Layer 11 of a small transformer language model trained on English Wikipedia (14 layers, counted from 0, width 128).
Take only the direct path to the model's output, skipping the later layers: a vector added to the residual stream pushes a token's score in proportion to its dot product with that token's output vector.

Output vectors of the tokens that the questions are about. A number n stands for n times 0.011.
" 1996": 1 28 0 19 -26 19 -34 39 -47 -14 -6 -13 -10 -19 -9 -3 41 14 32 -16 13 -30 -16 -9 6 -1 9 10 10 35 14 26 -8 9 9 -1 7 39 -14 -22 -15 -4 -21 16 -11 -17 -23 -4 -21 -15 24 21 5 21 0 -32 19 -26 31 25 3 3 -32 19 1 4 35 29 -28 23 6 2 5 0 -5 -4 -38 42 10 10 6 -50 28 11 19 -28 -19 -45 -11 -1 20 -16 -30 4 -16 5 23 -51 35 40 18 30 -9 -9 29 9 -4 -4 23 -18 -30 7 -40 13 5 -40 12 22 -2 -19 -29 13 -9 -14 -14 -7 6 -1
" Liga": -47 15 12 44 -26 -33 -44 57 -12 28 -36 13 -15 7 -8 -53 45 48 37 18 32 50 4 10 -35 -26 -21 -15 -5 26 15 -21 4 32 20 -20 -18 16 -25 10 -4 8 25 46 43 -25 -31 60 14 -30 6 -31 -2 -6 39 -16 6 -58 46 18 -8 -38 -26 -3 41 11 42 -41 1 0 -9 -3 -5 11 -24 -10 -26 32 54 53 -30 6 12 -4 5 -62 19 -11 -12 -14 9 25 -3 -30 25 2 36 -55 25 -73 24 12 29 -17 2 -16 10 -28 -22 18 -6 0 -36 -17 -47 1 -12 -6 4 13 -29 65 -27 39 -45 -38 0 21
" 1997": -1 26 2 -6 -26 32 -33 26 -34 -23 -16 -30 -19 -33 4 5 32 30 47 -27 5 -26 -10 -7 2 -7 2 2 20 23 10 27 -11 19 11 8 -2 26 -16 -31 -9 5 -21 15 -7 -24 -26 1 -11 -18 9 21 9 18 7 -33 20 -37 27 39 14 5 -12 27 -1 20 39 23 -19 16 8 -5 4 -13 -10 -13 -23 36 8 11 -5 -60 36 10 30 -27 -9 -41 -20 -9 14 -14 -29 10 -19 0 10 -58 36 46 16 44 -10 -19 24 10 -7 -5 12 -11 -26 5 -24 -1 21 -29 33 20 -3 -3 -30 5 -6 -11 -12 1 6 -2
" moved": -22 35 7 11 -61 -6 0 26 12 -19 -1 50 -22 -9 10 -11 -3 18 17 5 -23 0 -39 -14 -16 -55 -56 12 -26 -23 10 -21 -20 4 15 5 -27 9 -14 1 -4 -11 -41 2 26 12 -3 -30 8 -34 -23 20 -11 -1 -15 29 1 60 4 -33 -22 62 -28 12 32 -20 3 0 26 -23 42 29 -10 17 13 70 11 39 23 0 -1 -13 17 25 -4 -18 28 16 -11 44 12 41 30 17 7 28 -41 11 6 11 7 10 3 -15 -1 12 -19 -17 -17 -8 -45 -14 0 -47 33 0 28 -8 1 26 -39 -24 2 5 -18 -14 -27 -17
" 2017": -10 -16 -1 32 -47 -4 -14 -22 -29 -7 -12 -3 -1 -1 13 8 24 -5 20 5 27 -26 17 32 -34 0 5 4 22 23 8 -9 9 32 -21 6 13 19 -22 -12 -32 -14 23 15 -1 -27 -19 12 -24 -19 -13 21 3 18 -25 -13 -13 1 15 27 -8 -12 -10 48 -23 28 36 9 -5 23 17 1 30 -22 11 -46 -36 37 38 20 22 -61 22 21 37 -30 -8 -28 -13 -1 21 -10 -7 1 -22 -12 21 -53 57 28 13 13 -1 -6 13 -14 -23 3 16 -10 7 18 -16 -20 -6 -27 31 -14 -33 -18 -24 -6 -29 -5 19 4 41 -2
"19": 61 -26 0 -44 -39 -13 10 18 -46 10 11 26 19 37 -14 -19 12 -1 31 8 -8 -16 -62 -34 -6 -10 -21 29 -9 41 -10 -3 6 -12 5 -24 23 23 9 -27 -33 13 -13 39 36 12 46 -10 -9 -1 -5 -51 5 6 13 26 25 12 -18 12 -5 38 4 -20 -53 9 12 14 20 17 -16 14 5 -1 -20 -2 14 10 19 9 4 25 9 15 0 2 -7 -26 -19 -9 1 -28 -19 25 36 -24 22 -24 32 52 25 -36 10 0 -20 10 1 -16 -31 -41 -20 1 -8 -19 -9 -11 0 12 -37 -9 -9 0 2 -18 0 20 13 19
" 2025": -16 23 0 39 11 -7 -25 10 -52 8 -3 -8 7 -14 22 -8 24 -7 31 -21 12 -38 17 47 -24 12 7 -13 26 29 16 2 48 8 -22 7 12 24 -27 -10 -33 -17 15 37 -6 -21 -22 41 -24 -33 -11 4 14 38 5 32 -18 -18 21 54 -2 -10 -37 48 -23 41 12 21 -19 18 7 -23 7 -21 11 -13 -8 57 48 7 22 -40 32 10 3 -19 -16 -50 -3 -5 0 -8 -6 -31 -12 10 -14 -27 6 11 13 -11 -12 -8 28 -37 -4 2 -10 5 -17 4 -29 -19 -12 -6 24 1 -52 -25 -37 12 -10 -15 19 -1 7 5
" shortly": -10 53 6 23 -43 35 -37 56 -39 3 -19 73 8 -35 30 46 -12 0 14 28 -2 -16 -9 14 -31 -32 -11 27 -41 16 5 -50 -13 32 12 -17 11 -5 0 -9 -14 16 8 -10 -4 38 -44 -5 -29 -16 8 9 -43 -30 -11 -22 -16 49 -23 2 17 39 -30 44 5 42 -8 44 -10 -14 13 0 -4 15 -32 1 -6 -18 -14 6 3 -29 36 5 20 -3 -4 -23 -6 4 -13 1 5 20 9 27 -31 -7 -19 -9 16 43 -21 -23 -7 17 2 -19 0 63 -28 -47 -15 -29 39 0 29 2 6 -3 -12 -11 22 -10 -7 -2 17 -20
" Born": -5 35 -14 6 -15 -27 -7 -14 54 -8 6 -15 -41 -18 1 43 -13 20 32 -28 2 -30 -7 9 6 6 -21 21 13 47 -20 5 17 -5 70 17 35 11 2 -31 -1 74 -12 9 6 -51 -23 -39 56 -44 -1 9 -22 -14 20 30 59 -18 3 -47 -15 82 6 -7 18 12 18 6 -27 -16 52 29 -39 -1 2 38 -55 -27 -7 27 -6 -35 -16 -7 2 -8 -22 -33 -12 -3 34 -17 -8 -82 14 15 -13 -38 46 63 16 16 -55 -75 28 41 -14 -28 -35 -50 12 16 16 32 9 28 11 -41 -1 20 7 8 -14 -15 29 24 -79 -11
"\n": 41 -1 -7 -19 14 -21 48 -32 -35 4 -53 -31 35 52 -18 92 9 39 21 -20 15 -29 4 -12 -6 35 31 -29 -40 20 -38 27 -6 2 35 -3 -45 16 -3 -51 7 10 13 17 -19 -42 11 -46 -19 29 -9 52 23 -34 -7 54 -61 -23 -19 57 -21 -1 19 -6 22 19 24 42 15 -23 -10 1 18 -29 12 5 -25 -14 10 -45 0 40 -23 -4 -14 22 -42 37 -64 11 -22 -2 -14 -13 8 35 -4 -43 -8 -42 -10 21 -29 26 -51 -13 -21 20 -7 29 48 -16 -14 17 -20 13 32 26 -9 9 -8 5 33 0 -8 19 14 -13

Output weights of attention head 0. The head adds the sum of these rows, row i times number i of z. A number n stands for n times 0.004.
o0: 42 12 50 10 -4 41 -10 61 -27 5 47 27 12 13 37 -11 -18 7 7 -62 -23 20 -49 -8 -15 -32 -17 0 7 -29 9 21 21 -44 9 -14 9 5 52 41 -29 25 17 2 -27 11 2 14 -19 9 -2 -21 -66 -3 3 -8 31 19 -17 4 -4 57 30 -28 -15 -18 -5 -12 36 -11 7 4 -42 14 9 8 -18 -35 -42 12 -4 -42 -36 43 -3 23 0 -36 11 52 -34 9 -31 -29 10 -29 -8 -20 -36 -13 -32 -13 2 13 -5 14 41 36 -29 -30 3 -46 12 -24 10 60 -4 10 10 6 13 8 64 -15 3 13 -22 -12
o1: -20 12 -14 -27 -19 42 3 9 -17 14 16 -13 12 -26 3 -31 -26 -32 -53 33 -30 59 -15 22 -19 -6 -8 -15 5 -22 -3 23 -25 -19 -40 0 21 5 -31 27 -6 15 11 -34 17 28 41 -16 -29 -27 1 -6 28 13 3 -17 -19 -11 5 -44 30 -47 2 -5 12 -23 -21 -1 0 -39 9 0 -25 0 29 -5 -12 22 -19 -29 38 -20 -12 0 -8 24 18 -5 28 30 13 18 2 -26 0 8 -29 50 27 31 -7 -26 9 6 38 69 -65 -14 22 -13 -2 0 5 49 -13 20 -32 39 25 -11 17 38 -31 1 24 -34 -2 -49
o2: -32 -10 32 7 33 29 -9 -10 -26 -31 20 2 -13 -53 -3 -5 -5 6 35 -35 5 -22 9 -8 -26 4 -28 -19 -55 10 3 58 -21 4 6 -6 20 26 -10 40 -15 -16 -14 10 10 7 -9 22 0 -7 9 45 -52 -7 0 8 -29 -22 -11 -17 -7 26 -2 10 -25 -15 14 20 -3 24 7 -3 31 -12 21 25 -26 51 5 -19 7 -54 -42 26 12 -8 27 11 -8 1 -8 3 -13 -22 35 -3 -4 -5 66 -6 43 21 -20 11 57 -29 -22 -17 4 3 -20 35 7 -20 -51 -16 28 -7 6 -16 -1 -3 5 -4 0 -1 -16 -11
o3: -14 17 65 -18 2 10 13 1 15 6 -19 -11 4 23 7 13 13 -19 -24 -22 -1 -14 -2 44 29 0 -8 -36 9 -31 -17 7 13 31 -45 21 15 27 -22 13 0 -5 7 14 -26 -18 23 -10 13 -14 -51 -10 11 -25 4 15 4 3 1 13 -28 22 15 40 38 -7 14 12 44 -17 4 -7 -9 -8 -58 -28 -15 24 -7 21 10 -14 -3 -12 19 -3 -18 28 19 22 6 -11 17 -19 -30 2 -55 23 9 -12 -82 31 32 10 -24 20 19 -2 -3 -10 3 6 14 0 0 17 -7 -37 17 18 -18 -14 68 11 -17 37 2 -23
o4: 23 -7 -6 -15 33 -13 -57 35 -22 -24 -17 -23 18 31 -19 45 1 20 20 -6 -9 -13 -18 -34 -3 -8 -24 -7 -5 14 -13 3 -9 -26 50 -44 0 -23 14 -29 9 25 10 9 2 23 -30 -25 -20 54 6 29 25 -32 -23 28 7 3 -25 13 14 15 5 11 -27 -25 49 15 -17 5 -18 12 36 -24 -21 2 -8 30 25 11 -7 -53 -6 0 -16 11 -10 1 -14 6 42 -24 -48 -32 27 -12 24 -26 -13 2 8 -8 17 26 -31 9 -7 42 31 -22 20 16 -22 33 -9 -20 11 -11 -15 0 -1 4 6 8 -14 25 -19 -24
o5: -43 -11 -46 8 25 7 -1 -33 -14 -28 20 -2 -3 10 0 -23 -5 3 23 -23 39 -38 38 -2 6 43 4 24 -22 -40 -21 15 -2 0 39 22 -18 8 43 -36 12 17 -37 -11 -33 -36 0 -44 -15 -15 -2 36 -8 -2 -12 12 -14 -5 40 10 18 2 -8 -18 44 -25 -29 24 8 26 21 45 31 24 -12 -24 -12 2 49 -40 -20 4 -6 -26 -27 21 3 -4 30 24 15 33 -32 24 17 4 -39 4 3 -2 39 -5 -25 -2 -3 -10 51 -16 21 -28 29 -21 -6 -22 -27 13 46 24 10 7 -1 -1 -31 47 -30 -8 49 -38
o6: 7 9 19 6 17 -14 21 1 -7 16 -32 -40 -5 -26 -10 8 -4 4 8 -5 -10 0 -27 25 11 2 -21 -35 7 -16 25 44 28 10 5 26 -10 -28 -5 -12 -4 2 21 -13 6 3 -25 -15 -4 20 -8 -2 34 6 -8 -8 19 26 -26 42 -11 0 11 -49 20 -26 32 -2 -3 19 -16 -2 22 10 17 -33 -2 42 12 -6 15 2 -19 2 -10 -57 8 10 33 -47 2 -26 -10 30 -11 16 15 -4 11 6 -12 2 -21 14 58 0 10 4 -17 -61 27 17 7 16 -23 -5 2 -25 4 17 26 -34 29 21 9 11 -27 -6
o7: 20 -3 27 14 -24 7 6 4 6 -16 7 26 12 -12 5 11 2 38 3 15 -1 51 -18 -9 29 12 18 22 -55 19 14 67 31 -19 -8 -52 13 10 1 27 -12 -12 15 30 12 13 11 18 -14 -39 -3 -41 -63 -6 0 -30 -32 -23 14 -1 -13 19 1 -18 -5 -33 14 -36 -20 -11 -16 -44 10 -1 9 14 -19 -4 -22 29 5 -18 -37 22 6 56 14 19 30 9 -5 18 24 -24 -24 -22 -25 13 20 -69 64 29 24 16 -36 -10 14 -4 -60 2 -15 -16 -39 -37 13 39 17 -14 16 11 -1 -2 16 -26 -26 44 -1 -32
o8: -22 -14 25 -16 30 12 -15 1 26 -36 18 2 -54 -1 2 -78 -24 14 -20 -27 -19 12 6 -36 -21 58 43 23 1 -26 5 13 -22 35 -34 2 9 22 1 5 43 -11 19 -12 -3 -5 20 29 34 -1 -18 -10 28 8 -28 -9 43 -24 17 0 -15 -31 -42 48 -17 -34 -12 -48 -7 51 32 -8 13 16 51 1 -61 9 30 17 -29 -63 -8 9 1 2 49 -24 13 -62 -3 24 36 11 24 37 -44 4 19 -13 -21 29 24 39 6 1 8 36 8 8 -4 -11 -49 -9 3 2 8 7 -23 -5 -5 -31 -16 32 37 0 -5 -24
o9: -29 1 -53 -2 13 22 29 -17 53 -20 2 -24 9 33 37 17 35 36 -30 18 28 -31 -13 -47 36 30 34 -56 -4 -34 -39 2 4 21 25 11 -24 -7 6 -9 33 -49 15 -17 3 26 -6 -8 29 -30 25 2 3 -17 -31 -4 -15 -28 58 2 -10 -42 -15 -21 -19 13 -3 -13 -7 -9 -67 -6 5 -40 -6 -20 48 -24 10 -2 -9 32 -21 16 -5 41 10 -5 -20 -43 -26 36 -4 -42 -14 -12 37 -3 -45 -21 -22 11 -34 5 -27 -13 -1 -19 -1 -1 11 -27 -15 4 -3 21 3 -30 35 -31 2 3 26 22 -3 5 -10 9
o10: 19 31 -17 -32 -26 28 18 -14 46 2 -62 14 -1 14 -17 32 10 10 -7 -38 -26 4 -44 0 -2 -9 -6 13 -44 -24 16 56 11 9 21 12 16 45 38 0 -4 8 -8 -9 2 22 4 -2 -9 -25 5 -38 1 -23 -3 51 14 15 -16 10 14 29 52 -31 4 5 23 -17 -19 -57 -1 71 4 -22 9 -23 -4 2 -2 4 -9 -1 -29 11 24 7 25 -35 3 -7 4 -4 -28 36 1 5 -30 -18 13 -54 -1 -23 -2 21 -47 -8 58 8 10 -1 17 -24 16 -13 31 -13 -1 25 35 9 23 -20 -36 29 -20 38 -36 -57
o11: -31 -14 9 -38 17 -8 -40 32 -19 42 5 37 -24 -41 3 -22 35 -29 19 25 -22 10 13 -7 3 -25 -72 16 -6 -3 19 -24 11 -13 -8 -1 55 -40 -21 12 -34 24 -9 -6 47 3 -15 -20 -27 38 31 2 -9 -17 -13 46 47 9 3 -9 -6 12 5 32 -55 -5 -2 20 -8 15 14 41 -14 21 -25 -5 12 22 1 -19 -8 -18 7 -22 15 -15 -14 -13 -18 37 41 -44 -58 -6 22 -24 36 8 26 27 -35 0 -29 -11 48 14 24 28 3 -19 30 19 13 -7 -2 0 32 -49 32 0 22 -27 -36 -29 -41 5 -32 52
o12: -14 -5 26 -13 -23 31 -38 -8 5 8 7 18 9 26 2 18 -17 -16 -3 -39 -20 -9 16 -25 -27 -13 47 -40 34 25 7 -13 50 23 -24 -7 21 20 -18 36 -23 -33 20 14 7 -18 -4 8 -3 -11 -18 -9 -33 9 4 -5 5 -17 26 -20 18 -5 -13 3 -18 -30 3 19 -13 13 22 2 38 -5 15 1 -18 -20 22 13 10 -28 -14 28 25 36 1 -46 -12 7 -41 -27 25 -50 30 11 -17 10 11 -3 -27 -35 8 7 10 -18 9 35 1 -16 2 41 -19 45 -14 52 14 9 14 -29 8 0 -9 41 -10 35 19 -37
o13: -25 3 14 -1 -14 -6 -21 -24 -17 24 15 72 -27 -17 -8 -11 11 10 -4 46 -7 4 -4 -8 -9 -20 -5 49 46 -43 7 -10 -8 8 -29 -33 26 -10 3 27 10 -9 24 15 44 22 26 9 -11 -7 -14 -10 -47 3 5 11 -8 -8 45 -26 -11 -38 -12 32 -19 3 -11 -19 -28 -12 -15 26 44 -12 23 29 -15 -6 10 28 -8 -4 7 -28 44 -1 45 -18 -2 -2 -26 -5 32 0 48 24 -11 22 2 21 -36 27 -22 -17 14 -34 15 43 -21 7 -27 10 21 -24 -21 -13 17 19 0 -35 -20 29 -21 -17 3 -9 -25 -22
o14: -16 9 32 -1 20 -6 12 17 4 10 -10 10 -4 25 -4 -8 -19 -16 -19 -1 2 26 -31 -5 -3 7 0 -16 18 -6 13 16 -21 3 19 -6 14 -14 -62 -8 4 -51 -1 -7 11 29 29 -7 -49 23 16 -30 24 15 10 1 42 -12 5 27 14 -3 50 18 -7 27 30 23 -1 43 -35 4 12 -12 17 -11 -29 20 30 33 -12 4 -60 9 -1 41 -32 -27 18 -20 -2 -39 13 2 5 -36 8 -32 -19 -22 35 6 0 4 8 -1 0 20 1 21 -12 28 5 -6 -10 -21 1 -13 -4 21 -36 -49 -33 38 11 16 -18 -19
o15: -6 -12 -31 -2 -31 43 17 -5 -14 3 -25 -14 -1 39 4 25 12 15 -16 50 -5 -38 22 22 30 22 58 -4 -6 22 -15 23 15 15 6 2 -13 1 -26 -13 -33 2 -5 -21 -14 -16 45 -19 23 3 3 -31 10 -12 -15 12 -42 -23 28 19 22 -7 30 20 -11 -6 3 -9 -13 -38 -28 -24 0 0 5 4 -46 -46 9 -3 -27 3 -5 -8 -1 51 4 -12 -18 24 -4 7 -13 -36 -20 8 -39 15 -20 -25 46 19 -15 0 -1 -3 16 18 -26 39 4 -30 -41 37 1 24 27 21 -34 -13 9 0 17 2 11 18 55 -39
o16: 7 -13 -9 -6 6 22 -58 -2 -1 65 12 6 -3 -8 15 -7 21 -20 2 15 4 -34 -6 19 18 9 -6 -15 8 -4 -1 -33 38 -31 5 -25 11 -3 29 -16 -7 -25 8 -49 41 30 44 2 7 -26 -30 -17 -6 18 -1 7 -20 -24 16 -4 15 -14 -4 -2 -20 9 2 -9 16 -3 2 22 -5 13 -28 -18 28 -17 -16 22 1 7 44 -31 -11 27 38 -35 35 4 -21 34 -24 15 -35 -7 5 26 21 42 44 -6 7 0 15 -3 13 -21 1 19 24 8 39 -2 -1 29 2 -3 -39 -20 5 16 24 -11 4 -1 -7 20
o17: 7 7 1 8 -41 -48 2 6 -25 42 -4 -2 2 -9 2 9 -23 22 -21 -30 -7 43 -16 29 12 5 -20 -56 30 16 41 -1 1 -16 -12 -2 -19 -10 22 13 -17 -33 9 7 -23 20 10 56 -2 -31 -40 17 5 21 9 47 -40 -35 -35 -25 33 18 33 -13 -38 -32 24 -45 -15 -26 24 -6 -24 3 17 -9 14 -13 -4 28 69 -4 17 28 -36 20 -13 -4 -18 57 11 25 5 -18 -17 -38 10 -28 13 -11 -1 -37 -3 8 -35 16 4 3 -13 14 -3 29 63 11 3 -53 -49 35 30 -9 1 14 -59 0 12 5 7 39
o18: -19 -4 -20 -1 17 -1 -28 -9 28 -19 -8 -21 -35 -26 23 -11 11 -11 -22 -40 -15 7 12 -10 31 -42 33 11 28 -15 17 40 -23 -39 37 21 32 27 11 -13 37 34 -33 -9 -23 32 -7 4 -4 36 35 50 -31 45 -2 -23 33 -6 -20 -17 31 -6 -36 -12 13 -9 -87 -15 -35 -2 -7 63 14 -14 35 10 9 -8 20 25 -15 -2 -22 -45 -9 -37 21 9 27 1 25 -23 8 -9 5 29 13 22 -24 11 -38 18 -11 -6 22 9 -18 -29 33 26 -40 16 42 1 -7 -18 1 56 -9 -14 2 15 24 15 -30 -54 7 -4
o19: -11 -24 -20 -30 32 -20 53 8 0 2 -2 37 30 -5 -36 -12 34 4 -29 38 -28 52 -5 -32 44 -17 46 9 -64 24 20 -3 -17 -22 -20 -25 -28 -15 7 13 52 -50 -10 53 12 -9 9 18 -23 27 35 -14 -17 -6 -30 39 -44 -15 16 49 -16 -23 -25 13 -22 25 25 -30 -2 -2 -36 7 -43 -4 -10 27 52 24 -2 9 -42 -31 7 -14 -53 -32 18 -18 -64 -19 -13 -33 -12 3 3 32 27 27 -4 -22 -12 -3 -39 13 -23 4 7 2 -12 -16 22 29 71 -41 -11 1 -3 -20 1 2 29 -34 18 15 -3 10 -45 -51
o20: 14 24 37 -14 18 16 8 -12 23 -7 32 9 13 -12 22 -24 -47 11 -15 14 -24 10 -59 -7 0 6 -18 6 -9 -29 -8 5 22 -11 16 15 -15 5 -30 40 -19 -23 -4 -27 1 26 -16 -9 14 19 11 -38 28 -46 13 -27 1 20 -26 -19 19 42 15 -2 -22 -64 28 -21 -19 40 39 17 -23 30 22 32 28 -39 -43 2 8 -13 -4 37 19 -43 -21 -58 16 -24 9 18 34 29 -23 -14 -29 51 22 7 34 13 26 22 19 45 34 14 -29 -13 3 -56 -17 5 7 -64 -29 43 2 5 31 -39 18 -3 -11 -13 -11 -35
o21: 2 14 2 31 -1 -34 -15 -19 -3 13 -39 54 -44 -49 -17 -18 60 46 -2 18 14 -21 -41 18 9 -2 -29 12 -54 -85 -3 15 17 25 8 7 -12 -16 68 -49 -14 48 -16 -33 -40 24 22 -76 25 2 45 3 -16 5 -19 36 -10 -11 12 4 -1 -17 -30 11 -17 -27 39 -45 -16 10 23 -7 75 15 -30 -14 13 -24 -7 -17 -27 14 9 -40 12 -13 33 -36 21 28 -27 52 -21 51 -21 21 -18 -24 6 -7 -9 -12 -14 -23 19 6 34 60 48 33 34 -23 -9 -20 3 -16 24 12 -4 -15 39 -44 33 17 -17 30 -10 7
o22: -6 27 2 -26 41 -6 40 -13 1 13 22 32 -15 -47 -7 0 16 -18 -10 23 28 27 3 25 -2 -36 16 -22 -20 -23 7 34 2 -7 14 5 34 -52 39 29 7 -2 23 15 27 18 -21 2 -2 23 9 -3 -1 -14 6 2 17 15 7 -3 -16 -26 17 -37 -6 -1 -69 3 -54 -2 2 -4 -22 7 33 53 46 -10 -29 -43 -26 11 -42 -20 -11 -32 4 28 5 -11 6 -33 5 23 -4 -11 4 52 -7 -16 -28 -17 16 18 -6 18 -41 -23 -21 -3 1 -7 31 -25 -8 22 8 -9 -6 -1 11 -17 7 -9 -37 -10 -14 -26
o23: 19 -24 -34 4 15 -6 17 -45 -12 -27 16 -12 -10 -7 -15 -2 -27 -20 -8 4 3 -11 7 41 -13 13 -4 -4 -39 -11 -28 29 -44 -14 6 -23 -33 3 1 -9 -14 15 19 21 42 -45 0 -33 23 3 55 46 29 -20 -1 16 -65 1 11 -34 38 -2 -11 -16 10 -6 5 -18 0 -15 3 -24 -24 -16 2 19 24 -31 9 -16 7 18 45 1 14 4 0 -31 2 38 18 53 38 35 7 15 -46 21 12 -55 56 7 -1 24 -15 63 -58 -42 16 0 -46 -43 21 -19 25 0 -26 29 22 -30 -4 -9 -15 6 -2 -33 31 -12
o24: -9 58 -15 63 -47 8 30 7 26 5 -20 42 18 8 7 40 33 -7 -6 10 43 12 -19 9 27 -6 -23 -30 1 -65 56 -30 -23 25 -22 50 3 3 -12 -11 20 -25 16 -25 -40 12 -14 2 1 -14 -64 -9 -14 -8 -3 -1 7 -11 16 -20 -2 -6 -3 14 11 2 57 -25 -39 5 28 30 -12 24 13 -29 -5 -11 -27 -20 -2 -32 26 -10 -1 14 -5 -12 -15 49 5 -27 48 13 -53 10 -31 -41 -43 -22 87 -2 -16 -5 2 -14 13 -17 34 45 35 -20 -38 -8 -32 26 55 26 25 36 4 -13 12 13 -10 6 -8 -12
o25: -35 4 -39 8 1 32 1 2 14 -18 -14 29 8 5 24 -18 -11 -7 -38 11 3 24 49 68 -32 36 -57 5 -27 -63 -27 28 -64 28 -3 3 16 42 43 21 72 -22 -2 -43 6 24 4 34 0 -26 46 2 12 -2 -25 1 -57 29 17 -43 -41 33 7 -31 14 -29 -30 -53 22 -8 -16 29 -16 39 -48 -27 -18 17 -42 -35 -9 25 -39 -31 12 -3 -23 27 0 16 5 4 16 -8 -6 8 -28 16 7 -70 -1 21 4 27 -21 -18 11 -42 -16 37 65 -24 19 45 -51 16 -5 -21 5 1 37 25 -49 17 12 3 7 -16
o26: -8 -22 9 19 1 -20 17 16 -4 5 26 41 -21 -48 11 -15 2 -27 -13 -16 19 -8 25 6 -7 2 -29 13 -13 -15 5 45 -26 -3 21 -4 12 -11 58 3 23 12 -24 -1 -26 -14 9 -32 1 -1 38 3 19 6 -4 -26 -36 8 2 2 27 -28 -25 -7 -16 -6 -32 -5 -39 19 3 -9 -1 -2 -30 10 4 13 -32 9 -11 -12 48 -9 13 -24 11 5 15 -17 44 14 21 -18 -35 -18 14 50 -16 0 22 25 17 -3 8 -17 -21 -94 -27 18 -5 -26 3 24 -8 -8 2 -20 23 -1 4 -2 -37 11 22 4 22 12
o27: 15 -9 -31 26 -13 -36 -14 7 24 -5 3 20 4 36 -3 -35 25 51 42 15 -6 -3 -25 -13 12 13 25 -18 -22 30 -26 29 -37 -24 11 3 16 36 35 -34 -17 5 -20 24 15 -3 27 3 3 29 -23 -45 -43 -29 -20 24 -16 -9 25 14 -57 13 24 -19 -26 1 9 -2 -7 -32 -12 30 15 11 18 -18 -5 -43 32 30 -4 51 9 7 52 34 -12 25 -27 -3 -70 -18 -47 -41 44 13 11 -15 5 46 -41 23 1 -24 -57 25 30 -18 -22 -12 12 26 -13 32 -20 17 -30 26 -40 25 7 19 -17 37 -7 -2 -19 10
o28: -34 -29 -18 -22 40 -11 -18 0 12 -20 16 43 50 13 13 24 -39 13 19 22 -52 -11 4 -8 -34 -8 29 -43 -36 -16 -37 -31 24 -33 -1 -7 -29 -5 -35 -6 18 -19 56 -1 52 -22 9 -31 -34 3 20 43 -37 -11 -1 -1 -45 38 -6 -10 -26 -17 -16 28 29 37 -19 10 46 -17 9 -30 23 -33 -9 72 -8 -72 31 -17 8 -12 2 28 4 17 -13 42 3 -4 16 35 44 -8 56 78 -22 21 -6 13 23 6 -28 34 -14 -8 -31 78 48 25 -24 -32 12 -25 18 19 -30 -14 -11 -17 -24 39 52 19 27 -42 43 -9
o29: -21 19 7 -20 -20 21 -19 32 17 -38 5 -4 -13 32 31 34 -20 -39 -38 -33 26 -26 46 57 -28 41 4 13 10 -8 -31 -44 -23 27 -30 -16 -1 25 27 18 47 -25 -19 -10 -13 3 11 36 24 -39 -18 -17 6 1 -45 11 -21 29 1 -35 17 41 23 32 24 5 -13 -12 36 -28 3 -8 -14 -3 -30 -27 -56 -28 9 -7 16 10 37 2 -10 1 -14 47 13 11 -1 9 33 -35 -10 5 -37 27 -25 -49 11 73 10 28 -82 -1 1 -14 -6 62 29 -13 -45 26 4 33 13 18 26 15 -31 47 -3 -3 -6 30 32 -15
o30: 15 14 -2 -14 25 -3 15 -7 -5 -6 -13 -25 -16 -7 -16 -1 -24 -3 21 4 -2 -7 -7 10 11 6 13 28 -49 31 -24 56 7 -14 37 -19 -2 12 27 -28 -21 24 -18 9 23 4 10 -28 4 49 -9 19 21 2 -4 1 -18 16 -16 3 -27 5 -7 -11 18 -9 74 31 45 8 -12 -7 -28 -2 -10 -33 -25 49 19 -42 -24 46 16 -14 -2 -3 -61 -20 -7 27 -4 14 -48 16 -16 -19 43 -7 8 4 -52 18 -2 1 -16 19 -29 24 14 13 9 7 -44 20 5 -26 -10 6 -18 32 20 24 -17 -35 -27 -4 -6 16
o31: 16 -6 14 -36 26 -26 -10 -47 -23 15 42 -5 21 55 -3 2 -7 23 -2 -7 25 -25 8 -19 2 -6 0 25 24 33 -5 9 14 37 -5 12 -55 -4 -9 31 -27 15 14 34 -9 -21 5 -1 -33 34 -8 22 -2 -9 34 6 15 -15 0 50 -25 2 31 19 59 33 -50 40 26 16 -46 -19 -25 -59 4 6 30 -45 -5 17 11 68 -23 -4 0 -1 -4 28 -7 -24 -1 -15 -12 15 11 -29 17 5 5 23 -75 -8 -7 -4 16 18 12 -30 -13 -13 15 9 30 35 -22 25 -16 -2 -42 36 -10 0 16 47 -21 -17 16 -7

Each question shows a token from some text and the vector z that the head gathered there. A number n stands for n times 0.032.

" Gi": -7 8 12 -5 10 -4 2 5 9 -1 -5 -3 1 1 6 -6 -3 -5 -5 -8 9 -11 -1 0 4 -4 5 6 -12 -6 14 -2
Which of these tokens does it push up most? " 1996"

" 8": -19 8 14 -5 -6 9 1 -16 8 2 26 -2 5 17 8 7 10 5 22 -4 14 -2 5 15 15 4 2 22 2 -14 -5 14
Which two tokens does it push up most, strongest first? " moved", " Born"

"10": -5 8 16 0 6 -12 -1 -1 15 8 5 -9 10 14 14 -9 1 2 -2 -5 18 -18 6 0 -2 0 -8 8 -6 3 9 24
Which two tokens does it push up most, strongest first? "19", " Liga"

"2012": 9 8 0 -17 10 -11 0 13 0 13 -5 -12 13 -2 10 -7 1 6 -21 11 18 -7 9 -2 3 0 3 11 -12 -4 10 7
Which three tokens does it push up most, strongest first? "19", " Liga", "\n"

"R": -7 11 12 -4 4 -13 -7 0 21 4 5 -11 8 20 20 -5 2 -1 1 -2 21 -22 5 2 -3 -4 -6 8 -5 1 9 17
Which two tokens does it push up most, strongest first? "19", " Liga"

"-": -4 5 16 5 11 -2 -1 3 -1 5 6 -10 -2 4 -3 -4 -5 -6 2 -4 -2 -10 3 9 6 0 -9 15 -8 1 13 10
Which two tokens does it push up most, strongest first? "\n", " Born"

" Vin": -19 -19 4 -3 -12 -9 11 -2 12 15 -25 -19 -4 -12 22 -6 -6 16 6 9 -2 -19 11 6 -19 -18 13 -2 2 -20 -4 15
Which of these tokens does it push up most? " 2025"

"|": 1 2 16 8 4 -2 -1 3 7 7 6 -8 2 3 -3 -6 -6 -14 0 -11 8 -13 4 7 7 0 -11 17 -7 2 9 12
Which of these tokens does it push up most? "\n"

"2017": 11 8 8 -14 -3 -11 4 12 -6 31 -12 -18 13 0 9 -1 -10 8 -32 10 31 -10 8 -5 0 -14 -10 20 -13 -16 10 18
Which three tokens does it push up most, strongest first? "19", "\n", " Liga"

" 25": -4 10 2 -7 -12 13 -7 -18 -7 3 -6 -3 1 12 -4 5 -12 -4 7 -8 14 -14 10 8 14 15 -5 15 1 -11 -5 25
Pushed down most: " 1997"

"=": -21 5 9 -8 7 24 -6 -7 9 -10 0 -6 7 -6 10 2 -4 1 18 9 -10 -11 0 -11 0 21 -7 21 21 13 9 17
Which of these tokens does it push up most? "\n"